Layer 6 of a small transformer language model trained on English Wikipedia (10 layers, counted from 0, width 128).
Take only the direct path to the model's output, skipping the later layers: a vector added to the residual stream pushes a token's score in proportion to its dot product with that token's output vector.

Output vectors of the tokens that the questions are about. A number n stands for (n - 500) times 0.0027.
"rench": 500 483 393 471 507 380 426 684 418 479 555 351 576 360 617 424 382 552 697 721 428 430 427 418 556 550 475 436 488 430 416 524 411 716 396 395 544 511 400 667 354 670 373 352 559 433 349 504 556 500 421 559 521 276 331 619 465 676 470 730 436 456 574 460 754 450 468 473 679 566 325 398 399 176 379 626 694 593 513 650 574 557 304 467 229 760 580 527 577 579 357 571 773 492 265 574 581 458 393 527 632 366 455 545 593 374 355 471 539 632 584 565 391 262 465 433 237 647 733 587 703 462 775 542 313 512 443 459
"ruct": 511 550 530 451 642 423 325 645 397 518 500 439 614 435 765 420 480 373 701 529 390 479 304 681 539 425 661 515 410 687 520 541 470 441 443 680 571 568 377 216 336 829 395 429 238 480 374 546 355 734 365 512 456 426 293 578 268 603 484 570 530 668 586 426 708 574 519 425 699 392 263 544 975 471 640 371 215 426 638 582 547 415 430 508 360 714 364 442 512 723 703 638 606 529 354 521 475 439 332 312 494 650 574 412 560 400 569 500 497 560 558 754 639 495 578 481 373 725 187 686 616 380 648 600 363 601 455 360
"oss": 638 600 576 454 565 345 376 446 500 486 454 588 564 491 601 427 432 521 447 497 500 487 366 422 510 542 449 467 449 398 506 585 491 503 678 443 463 440 347 547 324 496 490 515 273 538 485 587 596 489 477 547 428 332 464 427 366 738 493 662 809 500 621 531 511 580 278 551 469 572 622 358 480 464 475 560 443 578 408 608 296 560 342 407 500 405 473 394 607 687 568 418 497 616 391 526 620 546 688 349 527 624 449 779 343 293 586 458 484 503 509 609 466 660 663 429 569 442 523 530 664 545 539 594 441 445 312 324
"ars": 420 524 500 511 522 545 452 378 443 467 573 416 488 427 407 449 447 503 603 507 378 497 432 503 547 415 416 693 551 647 507 416 529 754 323 692 513 378 585 662 492 456 496 665 382 506 349 644 503 572 297 603 435 258 492 481 458 547 522 474 450 457 509 315 370 411 404 590 511 515 582 402 483 539 541 258 317 500 447 608 464 588 273 490 663 698 461 537 538 690 598 243 528 314 437 403 500 362 605 689 594 405 635 540 739 534 497 305 383 231 637 617 587 549 481 431 574 649 354 477 678 355 478 571 571 504 323 489
"stem": 380 512 391 710 651 550 614 638 361 462 270 523 620 453 370 381 342 763 633 482 450 541 468 461 411 419 481 434 482 396 496 447 550 353 533 652 603 557 269 431 371 728 377 547 556 389 571 554 328 490 309 259 381 133 335 508 342 595 493 403 615 760 488 361 806 393 459 290 721 527 354 653 711 267 622 187 512 608 677 559 692 496 678 667 388 645 352 603 814 314 479 272 674 598 384 410 388 265 645 441 405 639 604 491 531 730 324 305 576 644 551 626 647 638 736 569 276 528 563 504 668 789 554 512 486 748 368 223
"ither": 490 588 553 500 640 490 361 451 371 371 301 494 417 503 550 495 565 554 654 615 263 721 294 549 586 504 460 535 622 580 412 503 472 533 624 613 487 453 371 408 534 575 456 562 306 513 373 652 462 444 488 513 488 231 355 662 351 450 481 439 398 523 360 450 545 430 642 289 417 631 526 493 423 469 751 492 487 596 647 614 533 611 428 471 479 722 535 542 517 515 617 524 578 626 312 397 490 605 347 372 381 584 290 619 571 451 500 516 549 330 574 567 450 526 857 463 489 450 696 642 702 614 587 500 533 263 439 431
"ers": 463 535 515 345 291 575 609 745 539 551 576 567 551 545 606 432 590 526 430 582 449 456 543 559 496 473 427 543 435 740 500 618 527 788 578 411 381 550 668 507 452 559 376 748 405 529 436 568 325 572 575 556 364 355 398 440 415 560 488 424 815 427 454 396 561 681 571 367 738 543 290 475 455 530 415 224 574 548 444 540 618 657 348 566 584 255 560 374 606 457 559 44 380 234 556 354 423 623 799 363 448 397 434 451 610 444 425 443 552 557 679 544 521 368 337 480 675 492 559 332 536 417 471 491 461 547 525 516
"hes": 212 547 312 252 636 507 467 743 382 399 384 555 482 459 598 380 425 591 508 588 525 619 433 504 738 260 575 406 461 603 484 355 605 576 533 748 594 319 466 470 261 509 613 774 461 410 598 478 491 517 395 338 357 111 395 575 341 424 473 463 795 796 582 486 507 507 555 466 624 590 431 519 476 360 327 559 260 311 429 527 579 500 664 436 331 504 573 437 496 517 575 328 297 504 383 504 288 509 466 699 577 615 321 530 503 709 701 344 593 328 611 518 580 608 333 525 554 401 496 374 605 500 519 687 513 286 508 399

Each question shows what one neuron of this layer's MLP adds at an activation of 1. A number n stands for (n - 500) times 0.00095.

n105: 360 574 608 395 556 551 528 370 384 370 576 441 408 382 701 554 584 625 462 573 573 536 445 488 519 584 497 619 505 343 395 524 350 373 561 588 566 473 411 405 492 612 656 590 464 398 381 699 484 486 516 447 603 489 368 590 650 574 472 529 362 666 500 453 300 592 492 595 482 540 477 489 451 521 540 517 553 530 390 487 548 475 578 567 569 414 437 462 513 565 518 395 538 347 380 634 644 494 526 471 465 563 596 324 610 455 424 312 514 716 286 453 511 549 573 489 564 552 356 569 439 456 536 578 382 453 404 560
Which of these tokens does it push down most? "ers"

n316: 532 618 676 665 403 462 554 602 450 326 564 442 683 423 519 521 600 458 434 349 513 461 550 409 540 637 528 454 540 445 559 555 444 605 389 318 539 672 506 484 571 688 517 494 467 634 552 362 515 553 388 428 431 562 325 650 421 434 587 408 569 478 691 418 485 536 368 380 522 543 307 689 482 366 659 430 703 585 461 236 588 586 424 494 509 597 559 515 374 529 405 585 532 437 642 401 581 416 657 517 559 380 665 512 436 457 534 564 554 446 520 399 299 508 418 449 486 704 453 569 407 534 631 307 383 601 444 536
Which two tokens does it push up most, strongest first? "rench", "ers"

n130: 607 503 600 323 555 447 337 600 280 592 256 497 410 531 473 512 582 627 491 489 604 361 449 671 605 435 476 423 401 542 312 467 543 480 390 494 560 597 579 664 399 257 561 383 385 613 516 635 637 511 457 577 525 619 503 642 525 472 514 563 403 426 570 445 556 407 476 273 578 521 644 428 459 539 485 389 480 430 621 703 548 532 400 485 514 374 610 423 551 593 580 539 415 420 550 405 589 669 382 535 704 503 428 544 581 526 493 570 590 473 531 309 419 492 540 532 479 436 476 471 567 557 491 601 279 397 511 546
Which of these tokens does it push down most? "stem"

n3: 511 571 594 472 560 480 700 371 478 409 565 523 416 354 469 659 590 216 555 671 448 448 503 506 579 503 655 452 348 594 299 568 500 592 581 421 468 680 419 495 696 537 631 503 526 684 573 591 394 306 430 508 568 398 461 609 537 579 274 469 658 403 537 574 299 451 558 406 492 537 414 382 601 628 469 455 521 471 490 375 408 375 586 420 517 575 442 550 563 627 416 463 376 526 608 512 469 427 390 531 404 398 517 349 474 425 375 605 337 629 548 618 608 360 549 379 492 574 546 438 461 674 500 480 440 538 584 500
Which three tokens does it push up most, strongest first? "ers", "ruct", "ither"

n247: 488 546 679 491 330 524 457 610 731 469 438 530 427 645 503 528 469 337 503 560 433 620 516 586 556 527 543 456 377 662 500 709 518 557 649 362 533 431 509 453 512 398 342 608 460 648 513 444 604 599 618 357 444 428 447 460 613 811 446 509 397 500 518 589 506 475 560 416 534 623 614 439 403 461 618 439 611 506 678 341 455 478 604 648 594 545 533 558 363 464 611 640 455 473 467 544 500 369 689 365 506 525 476 752 307 540 413 550 441 249 612 539 420 531 449 617 534 489 649 658 530 623 670 531 658 458 582 440
Pushed up most: "ither"

n258: 607 356 489 620 543 428 500 612 574 451 490 459 383 503 467 385 562 564 386 611 554 461 507 466 456 455 516 500 426 459 589 683 542 490 377 385 455 486 674 631 393 474 435 511 493 540 303 470 610 535 479 577 635 632 490 738 296 645 615 564 227 532 355 617 675 600 589 609 296 311 490 671 682 616 358 547 397 394 682 693 401 400 444 560 510 442 341 462 757 400 755 650 589 652 398 486 718 356 408 434 624 494 255 648 459 856 439 561 592 487 517 407 483 352 466 482 376 578 540 484 714 513 500 306 527 448 660 587
Pushed up most: "rench"

n74: 465 546 424 416 388 419 512 564 445 371 370 518 215 558 584 293 574 389 398 440 325 594 369 576 453 354 477 625 412 468 413 420 385 608 594 509 500 349 436 492 515 564 588 537 770 481 497 373 673 403 473 529 541 376 561 491 488 385 431 503 535 427 596 389 497 302 296 668 405 503 586 638 643 461 369 552 494 691 355 250 414 587 413 546 518 578 482 607 464 368 456 545 503 568 509 576 645 509 469 529 503 536 577 588 613 342 384 516 552 424 367 474 521 377 473 318 509 497 510 497 575 529 386 351 479 178 479 518
Which of these tokens does it push down most? "ruct"

n224: 564 437 437 522 453 603 637 409 303 362 616 526 432 599 435 659 489 638 537 509 487 557 613 415 379 486 332 461 407 455 299 415 468 669 289 601 456 514 589 572 635 442 408 503 650 638 418 503 560 613 474 480 562 471 273 361 534 548 507 629 340 460 669 601 542 435 558 426 407 497 473 679 531 392 463 508 467 563 579 408 546 435 437 494 570 534 624 535 620 583 458 714 435 588 265 479 633 784 525 500 494 529 642 500 483 455 523 449 482 517 523 438 619 536 506 329 525 479 451 619 386 404 426 407 514 593 497 326
Pushed up most: "rench"

n301: 458 619 335 447 444 486 558 506 558 617 393 581 410 552 500 631 403 617 520 402 576 474 361 563 636 587 477 520 412 495 318 420 409 516 526 700 472 591 585 500 462 407 515 528 514 419 476 511 489 453 489 487 537 593 391 562 400 540 322 529 588 429 486 497 480 267 583 386 458 339 505 577 520 551 523 593 388 400 359 286 349 518 534 559 497 554 544 536 318 505 561 624 231 432 597 566 280 525 505 602 374 503 551 506 568 615 555 534 293 420 578 412 368 573 636 422 554 547 425 515 635 617 564 487 698 467 519 495
Pushed up most: "hes"